Layer 5 of a small transformer language model trained on English Wikipedia (15 layers, counted from 0, width 128).
A neuron adds its activation times its output weights to the MLP's output. To switch it off is to set its activation to zero at one token and run the rest of the model.

Output weights of the MLP neurons that the questions are about. A number n stands for n times 0.0036.
n5: -3 -5 -9 10 -12 -8 12 25 -24 1 -39 -3 18 19 -4 33 -28 -13 14 -7 -5 -7 5 -7 -9 21 2 -42 8 -14 -12 -15 -4 8 21 -10 30 8 -2 -35 -26 5 22 -46 7 -13 2 -25 11 3 14 -7 -10 -47 -26 32 20 7 -4 -4 0 35 -15 3 -5 -33 -3 20 -1 43 -43 -6 9 -19 62 40 16 -17 18 25 -16 -23 32 32 16 -4 32 -9 -37 -25 -4 -32 8 32 -8 -29 66 -23 21 28 15 -11 29 -32 -12 -28 10 -19 -4 9 3 1 -30 3 42 25 24 11 15 -18 -1 13 11 22 -10 -46 -18 12
n68: 2 26 -51 23 -12 25 27 -24 39 -17 2 -31 -51 -2 -17 -47 -19 5 23 2 60 -37 12 35 20 -9 -67 23 17 -7 26 41 -14 21 -2 18 -26 41 13 -15 -28 -10 -1 11 -30 25 -25 -14 -21 4 39 -23 -9 -5 12 13 -4 50 -16 35 -10 1 1 9 18 -60 7 23 18 13 -5 -3 -4 -29 8 -18 17 -22 -21 -41 27 -28 -15 32 20 1 12 -5 -6 -16 -4 26 -1 -1 21 2 31 37 -40 0 15 -3 -21 -4 -12 -30 49 2 16 21 11 -24 25 -23 30 -10 -3 -24 13 6 -3 -15 1 -2 -9 -31 4 21
n126: 6 26 44 24 43 -3 26 -1 4 -15 3 3 -25 -33 -43 -11 -27 17 36 -37 2 24 -18 -7 7 -16 -52 -44 36 11 17 26 -41 -5 28 14 -29 12 9 38 -22 38 22 -20 32 -48 -25 -12 33 -10 -22 18 2 25 -5 19 22 -21 -57 -28 -31 -8 -37 -19 15 29 -7 5 7 6 0 -2 11 33 14 -71 46 8 8 12 -2 37 15 -4 -1 -36 22 -4 -19 -6 3 21 -2 -17 -51 3 -3 -7 46 -33 -17 -7 -1 17 -54 -3 -4 -26 34 15 -7 -4 -36 2 -36 67 10 39 35 3 -30 18 -24 51 -32 -14 32 9
n153: 0 94 -59 29 30 -8 -5 5 -10 -8 -2 -2 49 -25 -12 43 -5 -31 -12 2 2 -42 -7 -57 -11 -20 -12 20 8 18 -24 32 -38 -34 16 -1 -21 4 33 21 -23 20 -66 -48 2 2 -29 10 -7 1 44 -28 -21 -6 21 -13 -22 6 -4 32 -10 5 34 -11 42 -7 -10 -4 16 53 -4 14 -1 -20 31 -2 -11 25 4 -18 -7 -27 -32 23 -30 -15 45 -14 -20 -27 35 -15 20 -22 27 67 -6 -29 6 3 10 -1 12 11 6 -43 12 -14 -40 -29 30 45 -5 -51 -7 21 3 -9 41 -2 14 17 -9 -12 -12 18 39 1
n165: -12 -4 42 -13 -41 -46 48 16 10 -28 12 7 -12 37 -47 26 12 -3 -13 14 -25 -23 -34 -4 27 -14 25 -12 13 -41 19 -19 25 35 -13 -29 35 27 -27 15 33 -39 -13 16 14 -16 68 -10 -16 -25 -23 33 -11 21 20 -43 -3 -20 6 -57 -38 -37 53 14 1 -13 -48 -38 -54 18 26 -7 24 33 33 44 -7 9 -18 -7 -24 21 -3 -91 17 -16 9 5 24 2 8 12 -2 58 -34 -19 33 40 -23 -46 39 -7 -25 23 18 -1 13 -7 13 36 37 -6 -10 12 -25 7 35 21 2 0 33 35 -21 34 2 -33 17 -45
n230: 19 -5 7 1 20 -19 6 -10 -23 27 -14 36 20 12 -19 11 -17 -10 -42 -39 1 53 47 5 -26 9 -15 6 0 -9 -37 6 -3 20 -69 -11 -14 -29 -26 -21 1 9 17 -36 -20 2 25 -4 -22 5 -3 7 -6 -16 -50 23 0 -6 7 16 14 9 30 1 30 28 23 6 5 -8 21 15 -14 31 -6 -5 -13 -3 -3 5 -28 0 18 -1 -3 -20 7 2 13 -2 -16 48 -15 -27 23 20 17 -29 -9 -5 31 -33 -31 12 14 50 -18 -4 28 24 57 -13 -7 10 -10 -14 -40 -21 36 -17 17 -2 -11 -46 36 -2 18 -19
n242: -14 -9 -40 2 35 -4 -31 -10 6 -50 -46 -36 13 -23 27 -37 -5 2 57 -68 0 16 -62 23 7 1 27 52 30 35 -2 4 -26 20 -16 -19 10 -31 -2 21 -28 16 -46 3 -17 -29 -3 -3 16 21 0 50 15 -32 20 -54 14 -32 -1 18 27 5 2 -33 20 -19 7 2 -24 61 14 48 -12 16 43 -27 11 -32 1 10 -10 13 17 89 -9 7 42 -28 14 2 -59 -30 -32 46 -10 59 -1 -18 3 -31 -55 2 -10 35 1 4 -5 7 -4 15 8 -1 -9 6 -19 31 -2 11 -11 -20 -46 15 -7 52 -25 -2 -12 21
n273: 16 5 16 8 -12 14 11 2 10 11 35 14 -7 4 11 9 -17 -8 -23 28 -29 2 15 9 11 40 28 -32 19 -35 -17 26 -5 -20 -35 -18 55 -29 -7 3 0 24 -6 -53 28 -8 -11 7 22 1 8 -13 -6 0 -47 25 26 -11 16 -5 32 11 -14 -46 -35 54 3 3 2 22 -19 -4 22 37 -27 19 -15 -1 4 3 17 -40 0 0 -12 0 47 16 -26 -34 -10 -14 11 9 -6 -25 11 34 38 21 4 4 8 -19 6 -20 1 2 -13 2 2 -11 -21 5 -27 -15 26 -11 -30 18 -16 36 -50 -3 -17 -16 13 -37
n274: -20 -33 11 -28 -3 -8 -31 -26 27 25 13 21 -31 -15 -18 -16 -33 -34 49 43 -23 -7 5 -8 45 28 -2 -27 4 3 -24 7 4 -4 13 16 16 -11 -7 -32 45 -24 -13 -30 -42 18 10 -3 0 8 -39 27 -1 7 2 23 38 29 -6 -2 -20 -23 -4 61 58 -45 3 40 26 -8 31 40 -13 -13 32 -5 -5 5 -6 -82 2 -18 -35 -68 -18 56 15 38 28 -14 63 12 -27 -25 37 11 -29 17 9 38 -17 -3 -20 29 21 3 7 -5 -35 -17 19 -11 -22 -48 -9 35 18 11 20 -7 -14 -24 -6 -18 -11 -37 48 -39
n282: 7 -19 -1 14 -6 5 -2 1 -13 61 1 31 3 35 4 -4 -23 7 -4 -14 11 -25 3 21 25 -49 30 -6 21 7 -42 29 15 10 17 46 -30 -23 -1 -19 39 -23 26 29 0 -18 1 -19 2 -32 -21 -10 22 -12 -9 15 -21 54 -2 3 -8 -1 16 -16 -3 -12 -21 6 -68 -12 -1 -14 11 18 12 -6 1 25 -9 -4 1 -3 5 -1 -30 20 -19 59 -23 -40 16 -18 13 -30 -7 23 -1 33 34 -9 -12 15 -10 6 -16 -59 -8 8 20 34 52 -22 -17 16 24 -20 50 1 -62 15 -19 9 -5 -14 21 13 -29 -13
n302: 11 19 46 2 14 31 -53 16 47 10 -29 18 8 -23 -9 35 -5 -1 13 -13 12 11 9 -7 -10 19 15 -13 14 -35 -8 -12 -16 -17 12 -39 18 0 -12 19 -18 -23 -7 1 29 -17 -16 -7 -26 42 -7 -7 23 -7 60 14 -27 -24 -24 -13 4 -4 -14 4 -1 22 35 25 -4 31 -62 -52 -33 -53 -2 19 28 4 23 5 3 11 -25 -4 5 25 24 -40 29 -35 -30 9 -50 23 0 -10 11 -15 19 -18 -11 -6 -18 22 52 -57 -22 16 -4 24 -18 7 -23 0 -39 -19 19 -23 20 11 -40 -15 35 -1 -25 -7 20 34
n314: -14 32 2 -3 2 -15 34 3 -20 -4 -2 -32 -6 1 12 25 -39 -6 -25 15 -11 -25 43 24 -29 7 65 -24 13 8 -9 15 31 22 2 -40 28 -10 -7 -13 -14 -22 -15 -34 0 -13 -7 17 19 6 -9 -11 20 -13 51 -31 23 22 -21 -27 -18 1 14 -34 -3 24 -17 -15 -27 22 -3 6 15 13 -51 11 51 -31 -4 74 21 -22 1 -13 34 -4 19 16 6 11 6 -1 5 -27 17 -31 7 -6 -12 5 -26 -10 8 32 -15 17 1 -18 1 -36 -12 -6 -37 16 15 56 13 10 -48 9 9 -27 -21 1 20 -14 -29 -1
n325: -28 22 -11 -18 -7 -9 -4 22 -37 -10 49 27 1 33 31 -7 -37 32 49 -9 47 4 -30 27 -5 -15 52 -16 4 -27 0 -37 6 3 25 33 17 29 -9 44 1 26 25 58 19 31 2 -4 -3 37 -36 16 -12 30 -6 -30 -72 11 -33 9 -3 -6 -22 -61 -19 -9 -6 10 24 -49 -4 -35 -20 14 -7 9 21 14 -6 -71 -10 -7 0 -24 -21 -7 3 -58 33 -21 -39 -25 10 -6 -38 26 -13 1 -2 30 -1 -5 -39 14 15 13 2 8 32 19 21 -37 -44 32 -2 12 0 -6 54 54 10 -52 -23 -19 -29 53 -4 10
n329: 39 -21 11 21 -13 43 18 -20 -22 -6 -2 -7 38 56 -13 -15 3 -19 -7 -13 -41 -1 -10 42 -9 -7 14 -35 27 12 10 -3 -6 10 15 -5 25 -21 -42 -27 -48 -43 18 -10 37 0 11 10 22 -8 27 33 16 10 1 -4 20 20 -3 4 30 -4 14 -8 -15 22 23 30 -35 0 -26 -2 -11 -1 21 9 15 -20 -21 8 11 -19 -17 -38 13 2 -17 2 6 -1 -4 17 -12 1 14 0 -23 28 33 0 -1 -8 9 -43 39 4 -24 8 -17 16 -1 7 -17 6 -27 -1 -25 10 -11 -4 -8 14 4 -7 11 -32 -10 -7
n386: -8 28 -48 33 -1 -4 7 -23 -32 -35 9 14 -5 -38 3 -11 -53 -34 -12 -1 -3 -9 -4 -8 23 0 -5 -39 17 -31 1 25 11 17 -4 29 -2 -3 -2 -2 -12 -17 -15 -17 -5 24 38 17 21 -13 3 -28 -17 57 -10 -24 30 12 23 23 25 -24 -20 18 -18 17 1 -9 -36 28 -14 15 12 -10 4 -26 28 -6 -50 4 5 -3 -18 28 -27 38 17 6 12 -27 36 -12 32 -37 0 -10 -8 30 -22 9 0 23 -6 -29 50 9 19 -33 22 8 -13 -11 -13 -10 44 -18 -23 24 -22 36 4 38 -8 -6 59 17 -26 -12
n393: 19 8 -10 7 25 17 18 -32 -66 6 8 -33 -44 -27 2 -34 6 26 -47 11 -4 20 31 -20 35 -19 -23 7 -8 22 -4 8 36 9 -19 54 19 5 48 -21 -1 40 -18 1 3 12 -2 -40 -14 3 -16 5 56 2 43 -45 -5 1 29 5 20 -2 24 19 31 -14 7 1 39 -7 -5 -1 -11 -5 -41 -61 25 -24 -9 -22 6 14 24 42 -35 39 -22 -20 -7 -10 -10 29 17 3 -57 -51 2 13 -14 -7 4 16 -13 12 -4 16 -24 -55 -1 -14 -31 -23 10 -10 -32 16 -13 -4 -30 -5 43 -4 23 -17 6 42 -9 7

Each question names a token from some text and the token that comes next. It shows the activations a of the neurons there, in the order above. A number n stands for n times 0.031.

Then comes g, the gradient of the next token's log-probability with respect to the MLP's output, scaled to length 1. A neuron's effect is roughly proportional to its activation times (output weights . g). A number n stands for n times 0.0042.

"arter", then "f"
a: -3 6 41 -1 0 -1 -3 -3 -5 -4 -3 -3 -4 -2 -3 -5
g: 5 20 37 -17 -63 5 6 26 33 -8 -25 -5 -13 38 -20 -18 -5 26 -8 -16 8 -14 17 -14 -1 15 -17 -8 10 -4 10 -11 -59 10 23 -15 -10 -6 5 -15 -19 -30 -13 -12 -23 7 -20 13 5 -19 0 33 8 -27 -25 23 -22 -11 19 -6 28 31 -8 8 17 25 -28 19 -15 20 -9 8 8 20 -5 9 14 9 23 20 19 10 -37 -53 13 -8 -20 23 -29 18 -12 37 1 20 -4 -7 -17 -12 10 31 -27 -3 10 -14 12 8 -28 7 -17 24 9 -52 12 -20 10 22 7 9 41 -10 -25 28 -34 23 -23 -4 36 24
Which neuron, switched off, lowers the next token's probability most? n126

"1", then ")"
a: -4 0 -5 0 -1 -4 0 -3 0 -5 -5 -3 -2 -5 -3 47
g: -15 7 -13 3 -16 42 -7 16 -47 18 18 5 -3 6 -32 -5 8 -5 2 36 -5 -9 -3 -31 2 21 -19 -33 10 22 -25 -2 -55 26 31 12 -6 2 6 -12 -7 23 0 -15 5 -10 3 -26 -1 15 0 -18 11 6 -15 7 46 -25 -27 20 6 -13 22 -8 43 -25 12 -28 5 64 10 4 -26 17 17 -42 18 9 -44 -6 5 -6 -10 25 -1 16 -29 -7 52 2 -34 -10 0 -7 1 -13 -2 -26 7 26 22 -8 24 16 -21 9 -14 20 21 -22 -21 0 45 3 9 -27 15 12 -14 -7 -8 -45 6 -24 27 -16 21 7
Which neuron, switched off, lowers the next token's probability most? n393

" ", then " |\n"
a: 0 -4 -2 0 0 -5 6 -4 -5 -5 -5 27 0 -5 -4 -5
g: 4 -28 5 21 -6 26 -15 -17 -23 -19 22 13 13 -4 -32 -4 -2 7 10 -47 -15 -27 -34 28 3 -19 -20 26 -35 -6 -9 16 -30 -12 29 27 53 29 -25 23 20 -5 -17 -25 -11 17 -15 -5 43 1 -5 -15 13 -23 -1 12 -2 -18 1 19 11 37 -3 -19 12 8 12 -8 19 -12 18 -2 27 -4 38 -12 -7 10 -12 -26 13 0 -8 11 39 12 36 25 -11 -2 -29 24 34 -12 -15 17 29 -12 13 16 28 -56 -12 -3 -26 -22 9 11 3 27 8 -30 17 14 13 2 -14 -15 3 -31 -18 -36 -25 -31 19 12 -40 20
Which neuron, switched off, raises the next token's probability most? n314

" D", then " D"
a: -4 17 -5 -1 0 17 19 5 -1 1 -4 -2 -4 10 -4 -1
g: 6 -9 4 -21 51 49 -33 3 -13 -11 -1 1 -40 -47 -25 10 -22 -5 7 26 34 11 14 -35 19 -14 -5 23 45 5 9 -8 25 10 -12 -33 3 -20 11 -4 -20 19 -63 -6 17 -9 26 -5 24 -37 -15 -17 -16 38 14 5 3 -12 -16 -14 -31 26 20 2 -14 -1 4 -15 -5 -7 21 -28 36 13 39 -11 4 -13 25 6 7 27 -8 18 7 -8 8 5 -4 -33 -38 0 43 -13 -29 26 0 -4 2 6 -7 1 -16 -19 15 34 -13 2 -35 9 -8 1 -16 24 17 -23 -8 10 10 -1 -21 -7 55 6 -10 -5 0 -3
Which neuron, switched off, lowers the next token's probability most? n242

" Am", then "in"
a: -2 0 -5 -2 -1 -5 -4 -5 0 -5 -5 -5 0 -5 2 -5
g: -11 -10 2 17 -10 -31 37 -13 8 -36 7 -21 -5 20 1 -17 -2 -3 -50 9 15 3 5 11 16 2 -12 -61 5 -7 -30 2 -31 36 12 19 -40 -35 -1 49 -27 31 33 6 10 29 2 -7 50 -12 9 -33 -24 0 -13 25 6 18 4 -9 -24 6 -26 -34 2 7 -28 7 -18 3 -7 6 -18 20 5 -16 1 58 12 -6 -5 26 25 -3 11 -8 26 8 10 13 5 -18 -27 -14 -4 4 -49 11 28 -4 -8 11 -7 7 -23 -11 -8 13 -3 28 1 -2 -31 22 -16 19 12 -16 -22 4 -7 35 12 26 35 11 18 -36
Which neuron, switched off, raises the next token's probability most? n126

"et", then "y"
a: -1 -2 -5 -5 -5 4 0 -2 -3 -5 -2 -2 34 -1 0 -4
g: -34 14 7 -7 -24 -20 -15 6 -27 12 2 20 4 18 39 28 15 14 -36 -7 7 20 9 12 4 -40 8 -19 -4 -5 -33 9 5 -19 -21 2 -5 23 -8 21 10 2 -1 20 -7 -10 -30 -11 -47 19 0 -6 0 6 -27 19 -60 4 27 36 2 -19 -14 -15 23 -9 -5 -19 -1 -16 -9 13 30 -2 -7 6 16 4 8 27 34 28 23 28 2 -36 9 4 32 -24 27 -24 -26 -38 6 -16 -9 6 -11 -4 11 22 -40 32 19 14 -16 -2 -7 15 -13 15 5 16 -29 -18 -61 7 -5 45 -37 18 3 47 1 -4 -10 29
Which neuron, switched off, lowers the next token's probability most? n325

" st", then "ream"
a: -5 2 -5 0 -1 -5 -5 29 -5 55 -5 -4 -5 -3 18 30
g: 13 38 -12 3 16 17 -8 28 -37 31 10 11 -13 22 -6 -23 25 -11 -19 5 -12 -20 42 9 9 -13 7 -11 -3 39 3 -10 24 0 18 -42 -50 -11 11 -15 40 39 20 -30 16 12 -7 -33 15 6 -13 -33 18 -2 -11 -1 8 -7 1 12 -49 8 44 -16 15 -25 1 19 -14 -22 -7 1 20 2 8 -36 -19 11 15 -7 6 48 4 15 11 -17 5 -25 -7 38 -31 -42 -4 20 -25 24 3 7 -9 1 -20 31 -5 6 9 -35 -3 -14 -20 -12 3 -31 14 31 -37 16 36 9 -2 11 -16 -2 7 -8 -32 -30 21 -13
Which neuron, switched off, raises the next token's probability most? n386

"ij", then "ou"
a: 0 -3 -2 -5 -1 19 0 -5 -5 -1 -5 -2 0 -3 -1 -3
g: -36 7 37 20 12 -19 8 -34 5 9 23 -25 -8 -10 -2 -21 -6 -10 -12 6 3 -14 -33 18 -25 9 -25 2 45 -8 11 5 -3 7 -5 12 12 7 26 60 -16 13 -1 2 21 -44 11 41 -11 -25 -4 0 -17 33 21 19 20 -33 -26 -5 14 -11 58 15 -10 -9 -6 -28 -26 26 1 -7 1 0 -20 -23 -15 -9 40 -20 -7 -26 47 -6 -19 4 -3 -36 -10 17 0 -62 -23 7 41 0 32 9 3 11 -8 0 -14 -19 17 -7 -5 -31 -2 -10 12 7 24 -5 5 -4 26 17 7 -15 36 -12 -16 -9 -5 37 6 -29
Which neuron, switched off, raises the next token's probability most? n230

"ing", then " his"
a: -3 -4 -1 -5 -4 -5 -1 -1 -5 -3 -2 -5 -2 36 -4 -5
g: -3 -13 67 14 0 -5 -12 -7 -39 16 -7 15 -10 32 12 -35 8 -21 9 4 -35 7 28 52 -18 3 5 -20 14 -6 -10 -17 19 8 4 0 -8 11 6 -6 20 -11 -10 -2 0 -9 -8 -13 -3 9 -11 7 18 11 29 1 17 0 23 -36 -26 -5 29 -2 7 -15 -6 12 30 -15 26 0 -7 22 26 -2 -7 31 19 -25 -22 49 -12 20 -15 -3 -46 0 50 -1 -7 36 -10 -33 -27 4 -40 -19 42 -13 42 -13 21 -17 -49 8 -11 -26 -3 -27 17 -11 3 0 -23 -15 -12 3 -18 11 -34 -4 -18 -5 33 29 5 -23
Which neuron, switched off, lowers the next token's probability most? n329

" is", then " cre"
a: 29 16 -2 20 67 -5 12 -2 10 0 -5 -3 -5 -5 -5 -1
g: 9 -23 26 -11 1 10 -11 -8 6 -53 -31 35 6 15 9 -2 -30 10 -19 6 2 12 31 -2 -25 22 -14 12 -21 4 -18 6 6 -12 -5 25 25 9 -38 -13 -31 1 -15 13 -5 -4 8 22 -22 13 15 42 28 -36 -1 -5 12 5 21 -3 -5 -29 -40 47 -29 -17 19 26 56 -11 -43 -36 28 36 7 35 -25 -26 4 -44 26 -16 9 20 3 -29 2 -17 -11 36 -29 -12 13 22 5 -16 24 7 -25 21 8 -18 -3 0 0 8 7 6 -8 30 -11 33 15 -4 -26 -18 1 12 -1 27 14 -14 -4 -7 6 -13 2 -35
Which neuron, switched off, lowers the next token's probability most? n5

"C", then "H"
a: -5 -5 -4 0 0 -5 38 -5 0 -5 -2 42 -5 50 8 -5
g: 19 -10 -8 22 13 -24 5 33 4 32 -40 -33 29 2 -9 16 -36 11 -13 -2 -35 -8 46 -22 12 15 31 0 21 3 9 -38 -11 12 -26 0 -28 18 -1 3 -21 19 -14 -42 13 41 22 36 1 -12 34 -18 21 11 29 -6 -25 -11 12 35 -12 28 -8 3 -19 -20 13 -5 -16 -6 -1 9 -6 5 1 -4 45 -2 25 -11 -23 17 -17 -22 -28 -8 -9 17 -3 -12 18 -13 -11 23 -35 -41 -29 -23 1 10 10 53 13 -14 23 -6 -19 -18 -30 -31 -21 29 15 -18 -17 6 8 12 24 7 -26 30 15 -3 -19 7 -20 22
Which neuron, switched off, lowers the next token's probability most? n329

" —", then "N"
a: 2 61 -2 -1 -1 -2 3 -5 -1 -4 -5 -5 -4 -5 -5 -5
g: -8 10 7 -11 29 7 73 -11 34 -13 -18 -18 14 14 -40 -16 -7 -20 9 -11 17 -1 -19 18 -20 21 0 -3 -12 9 54 7 -10 21 -2 31 -7 -25 -25 39 1 -31 9 19 -18 -3 -36 -17 -40 -3 0 12 0 -7 22 11 -22 2 44 11 -24 13 -9 14 27 23 17 9 4 6 -5 -42 -25 -36 -27 24 -10 6 3 -7 8 20 5 -23 -8 7 -14 14 -10 -11 -4 0 -30 23 37 -41 -48 -4 36 25 0 -31 -13 -27 16 13 5 34 -31 -2 -7 -12 20 -19 -22 -19 13 1 12 -11 -5 16 3 -16 8 33 -2 28
Which neuron, switched off, lowers the next token's probability most? n68

" fun", then " m"
a: -3 -5 -4 3 -3 -4 -2 2 0 -5 -4 7 -3 -5 -5 -4
g: -24 -2 -9 7 47 -19 -29 -3 9 2 9 13 13 -11 -4 20 13 3 -13 -18 -24 -32 18 23 11 -38 11 -3 -12 26 -25 -36 28 -21 -10 46 -3 23 -3 -29 8 15 -38 -7 46 13 -13 -34 -17 10 -4 -8 4 18 26 -29 -1 -27 -10 4 -37 -17 -5 -2 5 5 36 12 15 -45 34 -7 -22 44 17 -18 8 16 9 -40 18 0 0 27 -10 23 19 -3 -7 3 -37 7 -3 -19 -25 34 12 25 21 -13 -3 -6 -17 23 16 15 17 -18 10 -27 41 -5 20 9 8 13 -27 -7 -9 -8 46 -8 5 25 -24 -23 -39 -17
Which neuron, switched off, raises the next token's probability most? n393

"ue", then " in"
a: 9 10 0 -5 -5 -1 32 -1 0 -2 -5 14 -3 -2 -5 -4
g: 23 42 -29 -19 2 2 5 -35 12 22 -1 -8 -23 19 11 5 13 15 26 5 21 29 -22 -1 45 0 11 10 -7 0 -1 9 10 1 -18 -2 7 -21 -5 -21 -10 -25 -13 -16 -35 21 -3 -8 34 9 26 7 8 15 -16 -6 -12 -13 19 9 49 7 15 -7 0 -6 -44 -21 -18 23 -43 7 1 19 13 -22 7 -3 -14 0 5 -34 32 14 -3 12 -2 -1 1 15 -73 48 25 3 20 19 20 -12 15 -20 -15 21 -52 3 28 -34 -4 -24 -1 -36 17 -37 -15 12 46 23 -8 -3 -20 -17 1 -12 0 20 -9 -37 5 -19
Which neuron, switched off, lowers the next token's probability most? n242

" with", then " \""
a: 58 55 -1 27 16 -4 -1 -5 -5 -1 -5 11 -5 -5 -4 -5
g: 14 -5 22 28 -12 22 9 -6 -19 -2 8 49 2 -14 4 -23 9 -7 29 -20 9 46 8 -27 32 -17 -1 33 5 -46 -19 -6 24 1 -28 5 -8 20 -17 28 4 6 -1 37 20 37 14 -27 27 -34 -27 -33 -9 30 -15 5 -3 5 11 -16 -6 -5 -14 30 -7 -19 1 28 6 26 14 17 11 -29 30 30 -13 -46 -28 -7 -39 -23 -17 30 31 -20 3 1 4 10 -7 6 -7 -21 -35 25 -10 -1 -25 -7 -2 33 19 2 -7 -14 -20 -37 -4 -20 -8 -30 11 -17 7 -24 -12 -4 -33 9 -15 -18 41 9 25 33 20 -17
Which neuron, switched off, raises the next token's probability most? n5

" on", then " February"
a: -5 -2 -3 -3 27 -3 -3 -4 -1 -5 -5 -4 -2 -5 -2 -2
g: 27 21 -2 18 -32 17 -17 14 10 -44 12 -12 0 24 0 19 -53 40 -30 12 3 23 21 6 15 26 -3 -5 -33 2 3 -8 -3 -12 -27 -8 -11 24 16 16 -17 0 -15 -31 -34 38 16 -42 12 -17 3 -9 2 4 -20 1 5 -1 25 18 2 -19 -3 0 8 11 21 6 -10 35 -26 -5 -30 13 -3 3 -2 -19 6 54 -26 -11 -15 -39 -5 17 -1 19 -18 -21 -15 -11 -2 -9 45 -22 46 11 -8 14 12 -10 -14 -12 32 -17 15 -30 -35 2 30 -3 -2 -25 25 18 -43 34 11 -16 22 -3 -27 24 -33 10 38 -4
Which neuron, switched off, lowers the next token's probability most? n165

" ch", then "ore"
a: 34 -5 -5 -3 0 -4 -2 -1 -4 28 -5 -4 -1 -2 2 -4
g: -26 -13 -14 -16 -16 -36 -8 -1 -13 15 11 22 13 11 3 -8 -23 4 9 -24 9 7 -9 1 -34 -1 6 45 2 5 52 -24 43 36 -20 19 -17 -7 -3 -3 16 4 -6 -1 -11 -5 9 23 -3 30 -36 19 7 14 -15 -12 2 6 -11 17 11 -9 -7 10 -8 -5 16 13 17 -31 22 12 10 4 -11 0 11 26 19 -32 -36 -20 31 14 7 -37 -7 25 26 16 4 20 -52 -29 18 -22 -5 -40 4 -12 -10 -40 -2 20 15 17 -33 -14 15 11 -22 38 29 -3 38 -12 -24 13 2 0 23 -85 -15 13 20 4 -7 -4
Which neuron, switched off, raises the next token's probability most? n5

"ep", then "p"
a: -4 -5 -3 -5 -3 -3 -5 -1 71 0 -5 -3 3 -4 -5 -1
g: 0 -15 2 10 -84 -29 19 11 20 41 1 21 -11 -18 10 -3 1 -40 15 0 -8 8 -21 8 16 -28 25 -19 -51 -29 8 4 20 -16 -17 -10 -35 -2 -30 -3 13 45 11 27 4 -22 4 -4 0 -4 26 7 -20 42 -8 4 17 8 28 -18 -12 -4 -17 12 -19 -19 -31 -9 4 11 -14 10 -12 -11 -4 35 5 -5 -2 5 4 0 -8 24 15 18 -10 54 4 -23 14 -5 -18 -10 20 -14 -32 -6 -6 8 40 13 -20 28 -42 0 0 13 -16 6 23 0 -27 -36 -26 19 6 52 13 20 6 16 -20 2 -4 16 30 8
Which neuron, switched off, lowers the next token's probability most? n274

" The", then " English"
a: -5 -4 -2 -5 63 -3 -2 4 -1 -4 -3 -5 -5 -4 -5 -5
g: -5 27 6 -12 2 -10 -10 0 -13 0 -21 -7 34 -18 40 31 -4 15 20 -46 -15 -16 -6 -17 11 37 0 -14 -21 -24 41 28 10 5 -10 -38 30 -11 9 19 -12 38 -39 27 2 -35 4 9 -9 -15 9 19 21 -38 -8 -42 11 -5 -81 -37 3 -10 -3 -7 -19 -5 2 -1 -20 3 24 -15 -27 -1 24 11 24 -18 9 -5 28 15 1 12 14 -5 -9 -13 -16 12 -21 -10 -17 -12 10 -1 0 31 -9 16 19 35 6 3 -11 -33 3 -2 18 -1 34 -23 -19 21 -7 -24 -3 -43 12 24 9 20 41 3 30 24 3 -1
Which neuron, switched off, lowers the next token's probability most? n165

" d", then "ances"
a: -2 14 -4 -4 0 5 -5 16 -4 54 -5 -5 -4 -3 -5 -5
g: 13 -11 23 0 12 7 -22 5 22 12 7 30 0 19 22 24 -17 47 7 50 -14 6 0 -8 -32 18 5 31 16 -10 -20 -7 14 3 14 -24 28 -1 40 -15 10 -5 -10 13 0 14 -9 -23 43 -34 16 -30 22 15 17 11 -12 -4 -18 33 -14 0 -33 -22 -24 -10 -5 -49 4 -39 10 58 -16 0 -9 -36 12 -1 -38 11 -7 -31 -5 12 -30 -28 11 22 -29 -29 37 0 -19 -24 29 12 -10 6 21 -30 1 -26 12 -10 -35 -19 15 13 10 -18 16 31 34 3 21 -2 -11 -30 -26 -3 -7 8 -10 -3 2 -11 -22 16
Which neuron, switched off, lowers the next token's probability most? n282

" Rock", then " K"
a: -4 3 -3 -1 -3 26 31 21 -1 -3 -5 4 -5 0 -5 -1
g: -16 -56 -3 2 -5 4 -40 40 41 -23 4 36 11 -8 -15 13 -23 -14 3 -5 -23 17 32 -6 -10 26 -14 40 23 2 20 -15 -49 -32 3 -27 -10 19 14 -5 26 -3 -26 -40 26 -10 -19 -1 22 -28 24 -1 10 8 29 -13 6 -36 6 -38 -3 13 26 0 16 -25 -10 -4 24 -16 31 7 -4 3 47 -13 3 -21 0 2 -23 -3 -23 -13 -5 26 -14 31 0 40 -5 38 28 -32 12 -21 24 -22 16 10 -7 -27 7 -27 20 15 -2 -1 -12 -26 16 12 -6 -3 8 -10 -13 -23 26 3 18 -1 -12 -4 42 -17 10 -21
Which neuron, switched off, lowers the next token's probability most? n230

"ios", then " Japan"
a: -5 -3 0 0 -1 -4 0 -5 0 -3 94 -5 -5 -2 -1 -1
g: 19 25 51 31 6 19 -3 38 3 -9 -2 -8 21 -20 -50 -7 -20 -10 6 19 -1 -47 30 -16 -7 23 -10 -10 2 -24 -19 -2 -11 1 -7 -8 -8 14 27 21 -9 16 -34 -24 13 11 -6 -14 2 10 -18 1 18 3 15 3 10 -4 -27 7 -36 -26 3 14 -10 -12 -7 -19 -9 1 -4 -7 3 -5 47 22 32 5 15 -14 7 27 -15 -13 2 12 9 -13 -40 12 -33 13 -37 -18 -18 -27 -25 29 10 -6 -23 21 -3 -19 56 7 27 -3 1 -19 -17 -30 -8 -8 -18 -30 -21 -26 -13 23 53 9 34 43 -17 25 38 20
Which neuron, switched off, lowers the next token's probability most? n302

" |", then " Lee"
a: 7 -5 -2 0 -5 11 -5 -5 -3 -5 0 -5 -5 -5 -5 -2
g: -6 -43 -4 9 20 34 5 -12 -1 -18 18 -40 20 -13 36 -2 -7 10 -18 -15 -11 13 0 20 -5 22 -11 3 -23 -62 -32 -20 5 -4 -39 8 11 -3 23 -8 -10 16 15 -10 -20 1 -4 7 -5 -12 41 40 0 -19 -19 -7 35 -25 -2 -26 18 36 -19 23 44 -9 6 -1 8 20 23 -11 29 -25 -19 27 32 -16 -9 3 -14 2 -7 -5 -2 -18 -17 -16 2 24 33 1 -9 4 11 -17 -10 -9 -22 -8 21 -12 15 -9 27 21 -22 1 25 7 62 22 17 -13 -32 -47 8 -32 4 9 13 34 -36 -24 27 -14 -22 14
Which neuron, switched off, lowers the next token's probability most? n230